Layer 5 of a small transformer language model trained on English Wikipedia (15 layers, counted from 0, width 128). Numbers have three digits each and are written without spaces.
In attention head 1, each number of a token's query is one row of weights dot the token's vector x. The head spreads its attention over the tokens so far by the softmax of query dot key.

Query weights of the head. A number n stands for (n - 500) times 0.0013.
q0: 227484585492481792565295592679393522528414436288424645418461740554689298375511200672696464500522535745321597508528480329567388662489524496438488673574457453619710467262609488219337484639551539611550508484362376641653475781574476302479520282349459566410684349610508586394483442404426728461631592561604572618585460601761453422328477591476452380363698473862348361653466508708488299674583
q1: 741533506417561453404622359392450491460450513534493431644484361521404490591445709536550490334312301407647481497490723549500516431367717383517602440497615530603380590705764454692595412593358448619389397398398510302481548442562550565413527483593490386503453520466402513215338580583425400701407453433513493493388554412228513374806461410547399607513447740264510587396544455353370576376513
q2: 522267554474395468446474559596632503571450444621701521445697543608573595464600488497506471628443577590541388408530556569436431580604503546500449596409570270503360509433482480319434497453582621459429539581617533441497488526586404374420607715388347463494311538554383382604479365514411494520450411517545334668473330625705437666538265391435452739604363480481427474540536554367530430315642
q3: 597403485434300308455646292383484396440518604569453285459457542575349561516440779555402644464262488474572515544595419531626588471386675497670433470390472565374426549599602552693490482584469295637448526481668582554449293458503466500523554542638445574592500678513433497635429565506420427742368503554569475315478532424367319583703479563402466560500357485399523528562438615374296634276438
q4: 459509550528522561328318716596503463468562481694572428535443620602666596257595397415419552497547417624437492506392405525398528593460500601253576445598477355568566530307427551408688458396506489425551512343429517634414461542458454511657451607313455520398524650524521421534563452550486578332437645514645570648438515748506492642397371509535428555387592477385375388410486626596567453591557
q5: 365562565560495379551550500495354487418455438557393538429500494594335503414335691403322506471409269385494432620526660541564503398304449604456497473378489617436506485512514450617523586494494462590430474486494585463411602576643564522568525515435646302503569705546586503519509624614596399545387494449576551483549432454344442512682681601364503636566466700444712579564444546262489524369547
q6: 607514392535589506666418477420328402576490603335341601427552439587480535410337363459547611422551516484403543447568589446609562393298514572523390491560423684463552353568503407497622336650522476494526460371456688593449595597448417514585528457472563443462531597503344533618232549492552535550617447410575551459605368421559524540584608775338458483456528505568376519509381400562550622415596
q7: 467588316202374514500458708372447526564477487581422500536434570401598407321635430417468588741389483507359558664779412393670575387559600353581625392413503448642689274624647500559575645644556442426555424663245713397456518711452580473522546536251679345610719613558317669614635452564579503559577592406517475587525386557333524619504586440606683617586427705547493651478437483220433476601417
q8: 578408439528603653472250533519560540570524500459627437473596572416450424491392380517564477419659558653454601433398443421398612356446556484166605646456526443577301369571503503271377446526580444471539494545597448442414438494521409410452500642583485576410481339535354472523592506436497472639555385511547454548553488552717421417450346606714456405466554421473408310464631271407673536421472
q9: 608575536500724497492395524505603423526535582702454676360506375389804559390403461492445354414602425556385380535584574522506539610604535603500500615456554378615627491470474520526635458563503522520563506426551362572519320605387398483620445509394583360494473388459512466604530371492329589548560532448508483661319364323572416453234558523307553483371460314524314597530486397543543440410500
q10: 426500582590702574475416472621520655636608478509482567536552582567748405491444469612482400506637605596382537343563383443408469515552378644402742550633416184485521430541575396590590474565576555588561536529456391636508400531396424483512340436603506569431436403470395575439673328579557440549582476514361541529512393509618400647354523588544592509325389384603536345509439506739683427595480
q11: 659567703549475532439506342518513618433593345619548653491303434620559581691503727438519525533514469426475450503636541684484500444574500441244536308398522475553582609536646634677685634589506537732414415736652551404598559660517528395386449470484404329444503685461549456387530400653594454358567315555316378365656535564445341464397584417673265567662560522491457541583515525404487549573626
q12: 677613544368512637439527603535445652414506448524268509449575538548494574475550284509497655396339521599412533322373494551673547465537540433329271619513554542525531525374407518479391670576632530461522684503497488411731566579472539382545393610370427449634612628571416387440462354488461518371491329595403420404636426448491631553339435497369220442500482407520450749402379412439741541494533
q13: 309311503610561549550531286593671407497659500471468518422556631530500472393646512438509666476193583513692227497491409489435414455567488585536468624521548262373423630424433657403576376409543657574509600407469690491533479514405435339371630506571375514565357471626535486556527503536405691460629445416478497444617535517546567541420428446609478428494577500392533629503522539535603473527443
q14: 579334406413318550638624484584725650531621426475522490488666188673558491592560615291579416445547527477441463535363556684531491415619427509693475540442522568429600464712573408568490503422512604597500542593469450478476768339377425670507513487581526641546529606542557705515263209491463473550472566441497371466430696560450488615453345581472619641426404432388513356503343573472390384500423
q15: 552509525640480617668601543455480392438459597482471339478615473497569600533487488523368442418516449503436540550485672443400474536465337667631619555485563549521367403333524471422458388698535654337412650474393462600483407466470312236537482503640567403448437281595458486640509649483403492624474523702537494486634400476644358258459429538535570532586242468431476535542492489664693450478503
q16: 466510627424656441358445535434648570414686550371371418599523551424554629306464589352464566394422503301605375547580411484565612613583711387682547444548627516235418442517540371523581542520656539608486399429542477540358486637363539583434454561658295333548410484466490503432452510427413478471526493663506523296128374696517471267596487464368586543400650643699619454343459404358388437591747
q17: 514465585596542415463404707444593584394395274435574530470560756564608600420548390420594535567468534579465429260512345363405249734612408470375512735566436474530415442500414609311515632427503551395689470613529580624477455560442634657405488609439524374342448465458527491517512353619549591425506465389528497561485432592668443530418423678574586541457555324627545456400447520556518439522552
q18: 362632522544686579580537564486639479485507633398644512567537633488679353550479129511561689520582507707666522489914647378400518590493400332472573695601560250601555473497266382380539319496698201553587608571324508557384414577465507449191656628560371341585454406450296397392477358522555423556632610475380473348531523366629655411406757444648525455441489415475484304398564127652421424460437
q19: 515490695414599548485573689497385571426365451490551357443557550503283609497404517647487394640687512557596540552325490547553572374423601550480497358576519522444490288483558594627510475433456628299487500813506481584678490364473538652534648441245523575487654359693477437390510396525306404560363458485648477440445432620606313549403721423468327635453430683491450669553445615494635649393295
q20: 484280392574608441754714640477642642342523543598419638457325080507303612514417613579269462569496487448503531648450580609360493406481348413635518478554431559177590504567507449625685425375434394524456507548393749454423475402420538520478479536528655360456628716482372336394518704446422463586577559609513486479277648458637527511639446309525564710527469287414446643467510426346678636374414
q21: 517392410743514541539731336401312613683591398276463566584496519488431674613608395569422385354404564303682666215737382551715385346624504699628613343309551401630599442520455293441394551511716366411454660639427429612400508611465353558609425607555635402685493430629221525413508763557475367665444333292332444518451403545489587614436615341448520511344430438363335356362388360608563518363529
q22: 496650402460678673518507350457392632515585479470530492637482438586496346394664473577357455212638525552556653545489657493566650449584313451539332880546289296446721640609397449403550493710611705377656465430426511632111419464473481755582598403504329386482592163446679738467508508399452616363549477311381746544363534428594507254362500515636496428405444607564430414539674551470699525511611
q23: 545500566338344400421578377421473557486487767503769443635608301332310657458428572587617658479541490446531387361288531627520296539663497313403458388458629707249574482539396393510486456469531550500514398486571345631530454470728534550371524405500479389554316411381730523463230360559510556453661400533414265493423767372517446577622440630665366404685541544412415668400549560610393591474382
q24: 476426485441565259602547530503510574368500521584580363560425347517454509386582621456484359676431537613449587354633356334500640653464383544457298412421503275401305367427718641640356415305560340573587612557392558713438586382537490444557593434573576538431289558546598578531593507531406246446522673393559429538383442374455525480656189455548611506694475484315553503463530419523580476497342
q25: 557648484542432588387533539574547360507668388605534496598232405384500484732488303583351399462336575418358457306438550576513543444462476347398534368524543636427448399571510385383414685537670615557633448340290503844438500555584353588447344677544465622642462416493449345411500380438744630457591422417591272629582411439517283231475444466605438554398641410420392571462522611717507487561340
q26: 562493497528408470513685497575591418540583472694546578734500571609517564610413558535497438306543538427608589560493654442622411422485453545503557445503659532426720327448656529314701555457351593500551574526322629659478652459381487525394493341297371503571497624657520305590463678396683443516359654248487384719650725427467529483376392493487433793388646387376581536483615589694585425425458
q27: 690568500488503481399598408524692334622532530659397623722540565361343612500509575543450531565510617645457485509409311509469597577529484693481532579513632387346548529432308682491497427401672342605474439521728516331443718644710549428565309494485558354393567401586307509518674451554457458574382531512431566512228481403325518490510572426572345531488315564406513590452438413531534476402356
q28: 629379394508451359500508372556313377287548742654697736327446415631564469369722586465543668512525432744520416615369687584573450325445373612410584459456647268641597715531413450648636381512566538543733327778326417504541617553187244249467303500441561810442533402556396423569569451538515371291512704284674607311333611441397374432589599707358508355450613546389464594553485549575327698519469
q29: 393414452407445361534461594350624628364577605554418478466738533586463566341568455538260589300407476304436524713746393577570632630802496516388294632809574591676654522544623563461471364404525277571541580440444321460579515386522426548392461628767470493605399607573478371455574381346646269718514436591328637630496554450410583453169528411582427486402362304342393553363456476439575493497454
q30: 527421563448410410497504405579772510388547650471327623544532489883445409675756530500392518537675573480712531558482504648673441343647493497586478409348514489719585452386664623611738408525550391457740533567358583685279374556302646294508370552321407391317300514416504349391470233569613441628450388623372511726269594649453647592570528565420516377423518429439507410537544660601561555370493
q31: 490399477267249351383377504622358375556487418500490453405439601594632398532456518527371400558316714394472395353482424293554456493539782497547553408532527551421783317299430503545571568507617493448652532479431155675680646604450840325540347325441676632503435427581599483551539308623375513469472371470684594333733588419517561354489436355531462483469510432579360396482520497587476351477452
q32: 477411541507392403407537625457525564657500488537634582581515523513434597455541572522470413479607440516453346450623468570398601413470503415479555508561598571431362679524643558603591580510422490446337597625613493330555436464490532490503545469507438372498404567427404515444444420483551457512379527561452390478422310613552640401444387441619487483444333554418428549379650481266498481443590
q33: 410317545472567445481583628489347235771495497512541591593429533503598608506288488671485503470588598594575455556547578596432517503511680374479509488368554454449503500475585338500583645477526582572334461523463564330522354520431578444546611521344308421423475593320423528315521527522404371494364654646399439509435374576462531455347582454555469570633405486486545561323533635279526522624572
q34: 456632465527385646500293599605489452475547510453506437422316675644508559332412327559539437577724657646431457586430453449365551500556422505514534637480377340645611446328567511514506519615432511448425466535459431475550534508560388492618517452514466497454560486598452470587560451442651468475629494563359544552550581706678470508366591582638551403362697421536352459580508497619539463710465
q35: 311522443567431448583487543591530500470457479591593680610464399647464574478520414572509494540561529458478380483452440561481466448504366444425522537574402551525473471540720485470504343478487559588387444532498583504433471412509511452427628460519565557443447433460507587542531584583578466515431598449406400468513524496561521642479590519583514489451436624432502705614520540554595558549412
q36: 564573551391558450539557381507518637606543584558639419573507461552614402500495650429641523364380471378500476556513352611377512487463487567392508513474530525567526607560615478727597416568495537608503384488612515480444604303516358742505452629605505657552401440421518529463518534476520524468455397450384442567610530632513645546519463382485511626456440738540536503539505515528470483486396
q37: 443297561600532482610477500568583420436438483490444484428500524561544445389690463617472429431583454434401448395438411520542483566507399589516363618594528475408434616335593572452407527394611530563590526590510579582571492456337447342431444521432474565403524505570588388585595527493525505553472419420537441415443387528687396690385539472533423515584407368502705525647385402617622485341538
q38: 617384505410670338593483494432590456486364567494346479625511376394442536540539524422494627362350434442435489468500489497639392444445632615420555491631402452281547515468618658531529556370335265590606523472486634497432430442344514464571372553633441517539321571422497506531553612530414437592469639322555611386529440574346417584647500356540512443653534592363602599573379415380480468341391
q39: 343454472458472483558571448346543500622392371604428536505613593593450565462542434452512630617572514473514556526561546714596399347508491521560521427381343429420461598667520641520494562560452621385719488418463503532614637653434663321708558592420596455653410486353418531554604452381475612503333604588508622469570357351445441512257438351746359497418451452465574523377473349480390456563452
q40: 476491394648296512492531714445514618625486494549512383568412503482619489391421452645297564362632335624546477573635540426477463470551438353591556558229428583524509572355562528457403381722437443563621643497411520389375366438317443469509389375514380616452418538482432579517419503444508534340480422530310445349488488591599675598488528558465437546557391571609458639524555438238355483497514
q41: 642514728393547419474463409567373500590518395429370652475521388610489429541542596434543427483269484422484439593533565415558418579548607615367516380531644433386774458635393460632685593565441471481618569519409582587534500416514473568574473572562492489513513597580511500463581514563616479639505440426487666620517533544282524586509574335519600595444374575431441554450413508503419361590289
q42: 639352551419505604570351497633464492402589457494705468532401462576523394503584407651486659651663495510522511599491467530437280515622469523690409358503483387232463454456273473361520503377536647622651661536428461618385555519465361546526469535528465568399566467494460344612567480578415489456355534508567354464582548689556451586584516522478461621505389536511272525581540397548503362436536
q43: 466452535578579551392522465580380399627558433534492590592393419693664514554623386662579604392640519583514535455460542519563358602518500575503477361465511400431708425453486615311566626377644585603678563425431336477503615478323486628570604494480526448390542349429566399412584550381599486406360559423681432712517559622500462480418516419486634601511358483550538497639545481511654343399616
q44: 338390433488351506467559351494716387709580676421267435444623448457439552662371638639588393490452482415597610402443406393454598389360404532484538586458562488471581630533586494519439540654668181638484484373360380459500510479503618509437437662578601426528447450519494577512575493521389302612393434539291557599442662548481322616792466560491534478654662587521477544559390467405531464234531
q45: 453597558551449393407636569449503491487529491519607510468472559464429344446337543420425559507697476646631399440614566512617649477541554523457650467674478556471484536415716482341765457622590506425262551444441651408437474367490823448592355487503604384506344459398503329568481451560368736652525346479657434472331465424349433404578676453276425516273351503464552322500467445330575563545469
q46: 452407562556447426435446385429698399620461366542497467554519540510573450432562319541516478437483546479400628461399442663481597593590467660446317368454671471331606547463402497308428377462548497436393236592271484331293328584413602537406607364622630497563651715500608525560360725392547310325558552415692503503425451455338447457687556385539434490349315317454523561433476503571249687531532
q47: 405440422474428413491644409591777437368626406542500649466409522366571558376634447526716408509452457511542546422458592579418509547542239425478606576448323471623411330492452433556686500598535820533559681468385374572729592462577571393572485574533420465430492724558555628436698325417445540500464569509500419444543530587503547534513506628332397497509725579483485625546415593608581574554515
q48: 668545400748619521536714402647442345479539542759517575555790361543242594584415522554548723525322454462555520479308312721426617364516218532500483631447483453613599489461570460602560443514541440469425599564333427594434518530482473580748459355565454443483500524440510685416482428556621364344582318591437358530786521344490363560467573343610574476574463639429582524792344723562404457591392
q49: 687507432398481473529579595500321294641344589707340254650689279514302429659436625500440543410403513463387591705480490646523662573494564562483449486421664434483476431518439344540643513447293390368555452658632426238343548429545427500469490486404541471314494623334381575464500507458432326401563380418401601461260648453295484524565477374547529406425401520264503473545371571353337589370359
q50: 200595510622279430378417589503640617351556597588486544626362398441308531439397625466429574566492663363609449404215346397680322558320657581548529507228542576475493569639561524563561417496594507451452536479535673404588703401482430483378433493370438483510725595633450328624562559544393435583693401597554383517561525472408462410546377304309313645558503521670485711759410684249549644647604
q51: 483567524666449352449416192584504497468550460621443577417445445460692507589426412548355627668424544428570599496235496428614280511500364526390518690235716639631653635550303614605755541539420572735371695622469546589605569422405612383518436366574478555469666690360511428334445286361252640413563313309578550566443368411660331496386466430486764479365493646603667609390517527511405524463427
q52: 556413410337413480487559219421513491460403503533584420531660783542394367601582684585406490459450734577650701419514556546520416500546588568559530542356444418466500658442632435315629363444335373722531384319395550483455377474693460419605483322414386318399660596592497386588400437391243342599443350421397718382493571258594481452482358656564641533601635448569503493393557377470540357478645
q53: 191463396514500574280434609705695551388653335526429354650446600558580561545493457453467245542492664620445529466492662598438396469572549377616579320561566343397653335363354453511432583323621478426311633588507232440472565310431757496368671496574531355529709482625466402456473299586493317306330381528564470289496683354493507599216432566504632392265353493343248393366567443366596348655482
q54: 458793480281497698467507604416422638305522552514565589497510535486385683134606386600640592415673582351347483349676493533533566595522645475532448310444513520402658599590476587361389577514466533334532413513439661534556265671518385675653613405344412214433615459639524527523405585464433484396588609594411600406379314524610480479548593466657541514443463580603300734387632526479544471432262
q55: 488461276453484539666400751466559406608595425579694531316567371510372471493497664324556562541351406540569653384473415465368487524427553494497390614392503468662682497560696379526623567546422325594432389510688474388509540320544571500315668510363534455394531516443364395516483497484522459490347546543409579532656447655197529523845433500411723641471562651414540604473608763461569696438371
q56: 497446402366493558380597293239699625381490436636354433573354493345639639702685472454452267381680448623436530616452318470610395451516538441701555521416530360322531542503339483762469387571600606551444663320443575483474542552626500618394459563679619513666541696583531520779637327585695477671632642410546459373407257479551470445511368351483482439490524470583510628433615644500524477387533
q57: 598629438490431585396560464252530594360421558384327416551374447549420592661515726043507351528434581535639470432541635411440628423390524444369414457483637784402430399470352583567583457429620602426595767710416554350425430431595490615365466713642553411536420399510479536623454500604599687590564537651487558384476456295418566545358415534425584541642510520471458537595708362493320613333483
q58: 453478455431444532417539470304256447384422367601511268541443485474507633340510459408403759407297316426453504591281443391627598515470412477384518705682457393556407496332387405493280578464650535453616614376536391333189311476440297552545297459371295743264558417511332458610772635303732723589478579404278453468555525435380486485550406349316644449415632422537422421466548517435590503483472
q59: 688523584686661758711519719540262794538432734439557476603585594492578415546303472500397496225443339574451191737604534526407430614609519405409427548391665399625566684390308493350631463485590563492504574500466553573387344570410601522639268637504418481593532553345277604336567710649674507594258530442398496373307515485347404512406655402645726416415459291278606477606414295538390475493395
q60: 578518419520353416557426554477506354608713540536500531629462441556460491485505344520341601435652523636485605479515399593623317553372679508541482588571633512475608621421658588663485523369503622536680331603562479524664623451571334468372488352432670558371511512421576608658528453304538566462375509514535617600682304729473529680497416256665542557550438497517395548500432590410398503452559
q61: 411431418437494431566390569372350551493604509530454565408465517568332408407422575558395529402479516558350646381470594194628322571385477582432636407453548542449503385543576644714550468601413350412629537523400530490616271756605555443623572483344490471561540474677417647522486418255599740477715444426541414738696411282520615323500586761359635448490630539494402546527553472602431618516571
q62: 464393440381557424609592627536462532472426343908566468549324529220496507378359619601445421579541288436589477434325510507226430554343605325816441598468541595454472568509577423435398449500446339260507239490531645653573330423450606543496389624407368641527532424496461446655486489589638507493476362490440361629423371552368487511663610270448556410493599690396496332393503340718569569637575
q63: 563557413465539597571576528726480494557575503520527385688592358531555728520537730569745347479373571280420416655632793350366584573674313407545419504359497497335345552350381549483449480467606578556528541490450490487516662494483526354559742510513604559677528447272364569480500183561438490606500487322597433513405311328413562391550513330554460389477314569756528623434472539433443430484381

Each question shows a short text with each token's key, already scaled and adjusted for position as the last token sees it. A number n stands for (n - 500) times 0.0022.

Then comes the last token's vector x. A number n stands for (n - 500) times 0.0069.

0 "hi": 359564535393529534617444450428405503530547661305599558536362515432503517472581550391555452437512461593632418549459558475584582587465569403392567479782594535276573606395441493611475522602562401
1 "d": 468416497462502495551508459490398533493526583371582533540341521356477390449518454460606517510432383575574429567428533476585549538383621461354544583699579589356545521485505450599440555620593333
2 "den": 589375432470540543553398430472327494529561579454539569503379495356641396537609512377664483576470349562618385614469534570582568563369574502391576537801595573335519565466357502643468495600612365
3 " track": 572463525527467521581612489507354491561587573378601509563352425290476393404530516466569513415549464508574370506356511453617552459364563594580637424683593520365516566433478475477479469592417511
4 " ": 891520368614480601489458477401340580612576593349576618531425447483604379410644580360575441453592605296348392638435649544540617607432543555461618465698549602338540595345343346514328596560510377
5 "titled": 551525486508394566486512439455344608585596563349650525633365457455534428431617596447635514496604689419459351563420520462617633570422566566477554411740651538409622561302386483478531494527391464
6 " \"": 271650473607399605602507409518328552572537594365552558616354384487597423432659578453598470508499700384389425585490653413544641565344624602418556453744514522362461550296423413482458562511450454
7 "At": 360619493719467606581542446434367448505505596357561549604447491485542368437568479415551461394575386407436489492484656438605668573276643492455665511811551488281567604447471437502350568630455388
x: 489504512382407448581449415608381512447534624520327482460527741471497495459247333342480550580398591503471480584545581633501492490536328393438350445495710458358567731601433449613602531490598504483429402674630480333527495394523587518202470547584511470353563375278455654600411503591491592607614489532280367542400641418385465472459391386422479304587418655650440592452379362503587457523430
Which token does the last token look at most, and with what share of its attention? 5 "titled", with about 40%

0 " moved": 424579540439580497619515475447441506501596621344599539634315523387412579480498484458560575410533487539546473554493474509601552550427564464368533551677660523382524529378448425649577515574597475
1 " to": 452463605396544492604456400481395474453569546398543461631422355289444447494561420439637499447520326616627423586356535497454558528382631533433551530658642506350452497423457440554561553635540424
2 " the": 490435512391513535566445401484428541561545610371541509561376417398460401564474486474580512437529359584575388550413550530534604517437610501450552504732609516373503507431431422533501536567470490
3 " Eastern": 671439453519475508673439421403444479495582562380591537660433414410527448546518421433596550457645438535618384586452550454587634489402602491466505507657653434316506565341370399464490576621526567
4 " Conference": 635500431497444568593561483516405502502563470405634506620513471337525428475570477450561491391613492498580345560363517448537648501435596590449562463705559464350602576325414563449548476561493535
5 ",": 495549375573457467572501482457456579490520524359551480588398505397524584449487523447507592519552624393496427559462581544526574537435582503496523509625639477435451519421451424514427584598458373
6 " making": 449525381649421612603561452427361544519473556386570561535415446412583500446602479450554513446481556405454453486476597472519590514400590512323564470678524443326448558424355483536483441521431494
7 " their": 340550498632453616483452440379405528621554549350533524568440340433434464490541491484519523442550515385420393542460607534577554493436535505389590528718545522407488539347356484598509529533501502
x: 361485616444386552423510401520367562392484530578480591348547363388490463515423370368670492478613434683468534632690481585583524557597457300511486490612396477070490533402498502437415357454561424510511404444653488462530484609338388439529669474514662481378554663613359487443567338602547521542630476521367510504398563462551636416594464300601456366418507481470461434506358403481535433393491
To which token does the last token give the most attention? 3 " Eastern"

0 " and": 445567540404528515599500464468421499516612629320565521546352507387428546464497518445520527424533536559569490531485511513538569564419589475385563474749627507341517513423430485603500524590535480
1 " the": 377504532348518499587445412469411532562560595351535517557361423387472453548494487467559518429535413607553439544439541550552615534425619476437551482759589480358498520427408428529504546600479494
2 " New": 603485440421548556636413447371405529590577571366597599537359389418480406516640493370540444557550324573596415611414595523547625587388620503489478433723602473372646454377348431549509524526450402
3 " York": 697364473449462473624447465420387457530562511418570612606365428482549428512653506404655501534586452453554388661448556539548656592411610598461529403787538456339545533378315580569479512616499419
4 " K": 592484399644414565607464403484378457563551595325585652532382428450511341488657503439460480411514620343425346644439639511478650581318519496368566466774612528321488641373384424507398626599586404
5 "n": 446683464503389571484508495505380525506556493383615512538344464395536372436505443429564484440550670434359374499497502490549615516437593481441587445648617519400494628423424439443395588652472435
6 "ick": 344588447601445579510483448437434475582593549324614477526409464388503489356602536465607475444579533463445405539471606544560518567421564546439571490635637515410492559438399384530380634561448453
7 "s": 388530564592491562483472488447393624536475546379521482538399521361484449453578528428514516457539467557432437466444607510537598518396521472478489511695528497397535547390438453500456532586476363
x: 604390611472546493668584489419390539333483515527433574545518454520397361598389627432556496540325476553667307520584528487434556617628410469459525407496554517095575624366556470547509418506498575538539481501562444508471526502463516509533486530524519617470583609487467550448495687725377428536596338463405501435467658477487549505636427404393499428602544491442563672536126419660454496228493
To which token does the last token give the most attention? 7 "s"

0 "Commercial": 420570550464532522597473476482407483538604603315601570649399493413441484468541490428525523420547498553600433553504542454545592541434572516384538454756726482312593567412429472648553517580582465
1 " performance": 451562494397457505547620467574342499594644515365635559659375433292460516414518509448509516466526490558557369549363510468601562566407533548497616444794675532354591626395440450503529498506457480
2 "==": 471339410422519500544513402478385515616535550356601533480355399391517431412630570483512444513555283497531362591350575496582594619444591512473548505706577514322475591506359451560428541551446371
3 "\n": 597374364490509547555483446451413499576562537268532526544393467424504524411597522501548507480522422450506406599429553514547582598470628500462579453694627519307523572454470505608496547555453443
4 "U": 578571359590418619552403438486429413513597527380628584586365444377508366401561396454545427375512723311446417567524525542543600614369570422477601422663706574346396659390368398467487599601407416
5 "pon": 336497464605471576604520499432365457618580509395455623617402463300374376549599529371610545405610673425346531499472648547541586545407565512448608398707624381304542618435396488585517554629505312
6 " the": 373560434581464558521397418454425552590568583360562506546366402402504448571495487495555540433533600379496355543467582516520607505453604496431553445739593495403508519413384414553496502596419445
7 " release": 419535397597445584571637483427417610511530439335597455668381410386585497378554442451556562569439454524516517542488614455638532479444602596482569410596643428423595610319517430556671417467468463
x: 399287444620502490536585552329470631495568437491307515315548459626538494365404404328628392618379385597524395477586452516406507496562551310316408633621545352378680545276423463577658567498456404481459453432542639471584487412727509383402448490501588473429571493506506482312532637627315565741748404577475694622573600350423471588412523447631463486415644518521486557558443555373392519441547
Which two tokens does the last token look at most, in order? 1 " performance", 0 "Commercial"

0 "!\"": 425550532436527525599514524449414502497580578326595527643381514375468519485494527481585521509506522597574480576480510452577547534435600526365603480709658512344546578376458478586532460581536414
1 " while": 326469549320508568599462437483401452614616545368597561550462403382588423399510443465601425395645358675621422627355520520569603571374564534505713496752634515385486588354344389526425492565444423
2 " the": 516388518379520525585415435426414534582565583360568523562333381395525423554519506452569524465552294588573387560399565524554620538436594465442568444738607499399482534409380388527481524614434436
3 " limited": 684384448484489546652542428414357553565517524328601560590396392457575429441587413435673590519636478517548395564439657496571638587409524434458492462598666441399496584222407397584533579519487504
4 " edition": 641508452557414582526638467459366484590521486392670537605454436359533416392615543408501526466553498438531347555406525456568581527431535600541694438777623485336590645318487505450512494420403509
5 " ": 619651470638435603486457478358344564587583597338561591522423445469640400411627581356558439475577885371327436622462638545553609613432568529453628470682561585355562585354355334511315595585490388
6 "exclusively": 407520462600465606584479457435433528498559548414619555568422483406505504400531517459637552413487564436473463531479527455613552558436497502537497487631716504467500506273396426493553512529389495
7 " contains": 431560435618432545572562417422354557551528515371589509526443469393513479484614466477536557433507527468461491537453580483548576516432498560488490492730610481398454518400405532498540496514531438
x: 533425457626456466593668476541538705438500492581441421575708504576460465499470293524640566473507516410437286532545658562424563539609660312424558424568587383205729588388457463512454465486582473588696482395595338578589409520529559579457517517491570564381657541532299492349592521631564537657575514643413609452502661366540576603651406483553409403555489524560379568548260532242415508503443
To which token does the last token give the most attention? 3 " limited"

0 "rivalry": 412546527389548527591513493464376509529588622309623589667375499340463527479570489465515539417566552554586432567446517478562579557401551505378573473806680523272558640345402469636508489562573450
1 " is": 391540561374550526645477406470379469589544618341514540556395450352507466473513459418575554340566379578603378571383567527542600582364574488526507500737570512381512531388380465501531535570496403
2 " a": 542361511351539567602418437467324481680523562346534610502386317503541347441645483496487546454535197664612371618354601511551661514375597461478707470844621500342454534384414374593456549596477403
3 " ": 813394334561515578524481495399360551588562586352537577534419435453644384406638587367565473472559249316454342633413657573529627597436557517459640442680563560315542589359376335520347601572472420
4 "rivalry": 692547452537429592481526477497367506603485545363585573611451402352510421406648472511554554418631582446490336599416496519597627519419573527555598434786674520356609635378343436497433538541493471
5 " between": 474528440586531587646481453476427567571465580408521479515456359404523383522602553456597524466549705342501386535405660427546666484359630516372514487725595430344484518333464402542485559583446379
6 " the": 336581440604462574483418422451402585598557598360538520560354392405547400549528512478563540437536650400461359540449611526499615496438585494454560440759589496368492525414401405535458537593431452
7 " Chicago": 300574441624392556555454437465368491585565588365582613599417485459563335446636567410653509479562386472421503582440635492570690511380608602435527455791597561302609484368350457564480495590502475
x: 338399356408451570480439299514512568481685430496398389527576472526511384368406564504687455514635471460725340575548565470524459499608355443380498362515525501169527535409491603448584568527544545433373447482622371312666566541569636494380410632553385443348471495505433547412505566355455498504636430498484444526638658536459664656560445360664574390473562482357552594528430506622374589393521
Which token does the last token look at most, and with what share of its attention? 0 "rivalry", with about 40%

0 " half": 416586563384534531606524510502421496466585653327557531588405532329435579441502537421501519427575508527552435518446533440557591552421600444373528475730615572331517525419482479614471514618520467
1 " out": 400511536369528521685500443521353510475579602395546568600373469356529453459566536473708458468514308705602363559420559455592565585427606462441606517718583521377456528348468434617476564614447412
2 " of": 516433432421492476553460415479411574499559553403536491546409468334469472474576465424540484529541403503549455496361514501523597561373594510488551516727554517275547502417449509483506548609538424
3 " five": 790430496484495518653471429489373467547504511356566604543441404397651466510638497437542432470584383498556318579383657497626697507416598505297512450726558446349432631265437466558438541627447445
4 " star": 532392363639428537478637428587387455586551629320591583671384385334525491422500453504576465521501598452485353491397598494571583536390476559517636454710691645339488638432499448445468536507338486
5 "s": 504543480538487542507470508467418624574454579381509511518437496354462458459583504444507511462540590475392383465421619521524561546394504481492521533690523488354537577371429447509483504561461389
6 ",": 402634382596465510550480466456436594529521539327574503543390484380517571451512526434508579528591572412400451565419606536532569537443579501505549511637642496422443511414431380523429601604480370
7 " stating": 389583456640431575505563456479371531624533496341592546590506521534487481437561511545648469491618509476489394525470557505634641568408579553396658546685668570361570479408410440530529485516510414
x: 517338392332432544591701544580528503430492470702547603634573527562430598428462332422566385583506381567566410560663554595472650417585620424278351559525648403193643545497412401574614533458539537555582498514608389317460459571631550444501372464480491496331668547373415572427536626490449453575638558552406432509511609409502483406568592430659355374495479570731374507444327464576622467510679
Which token does the last token look at most, and with what share of its attention? 5 "s", with about 20%

0 " According": 411597550384545570618518449463407510548585621282608608599368572427448523460521489451555493401566487524618410614490527495611603589431568431363605467753679583361623629359443429595544552530549422
1 " to": 440451617393538475572439394466375485497564505412505481593441318290474463478604414473629468452525319633650436582298543500438560535375606515482581484650585475308439510446449436488540534650539419
2 " George": 565409471420517578637483361456445434574551727326609581642370435432489449412593539427638424509581293505615409663376463478607646591394580474441591534747580576306558539440385391463426526567512455
3 " Ac": 694343375506453596701416467555369419607494625350580643612422454466506336462672492404719432478508463454576304645434686417503686599301647479434527440818531519327486478348391449556461576558558359
4 "ro": 577515304575382615500344415438355434641587555412593566512411316321543388417622553401593420477619763298447420511445601521490498567444530460535578455716604550271539573386309411503446548607486372
5 "poli": 296473388588468651611419343398471449473571632490578552624313462371482418570549505340626446493512679421439496585403535465540611618379536437493583499627625498311545553517370339464552467625489344
6 "te": 288612444606390635486423420400337514525586541426590604494395448428590345475658529415563541498433502486372517558410553527492522526437527482497553470700639458362586586443337451495499491556540351
7 "s": 403519555599499583480470502450407624546456535405505491503412511351471459446596525455498502479523465557429441457426599515532567526415524454474493540684497505359521561405469471505448515598482383
x: 620370637459555455642571478439394520342486503511398585550511438517382360630370656387511484511322502569664304516572533518473563660674399463475529414510523527101585589385548476551523437495486564567556517507554442549513569494472555497535510522513501587456557640456520549416463680714363404511581354475409522442470670483528553473620435429384476416602555457481574625565147418672426485262518
To which token does the last token give the most attention? 5 "poli"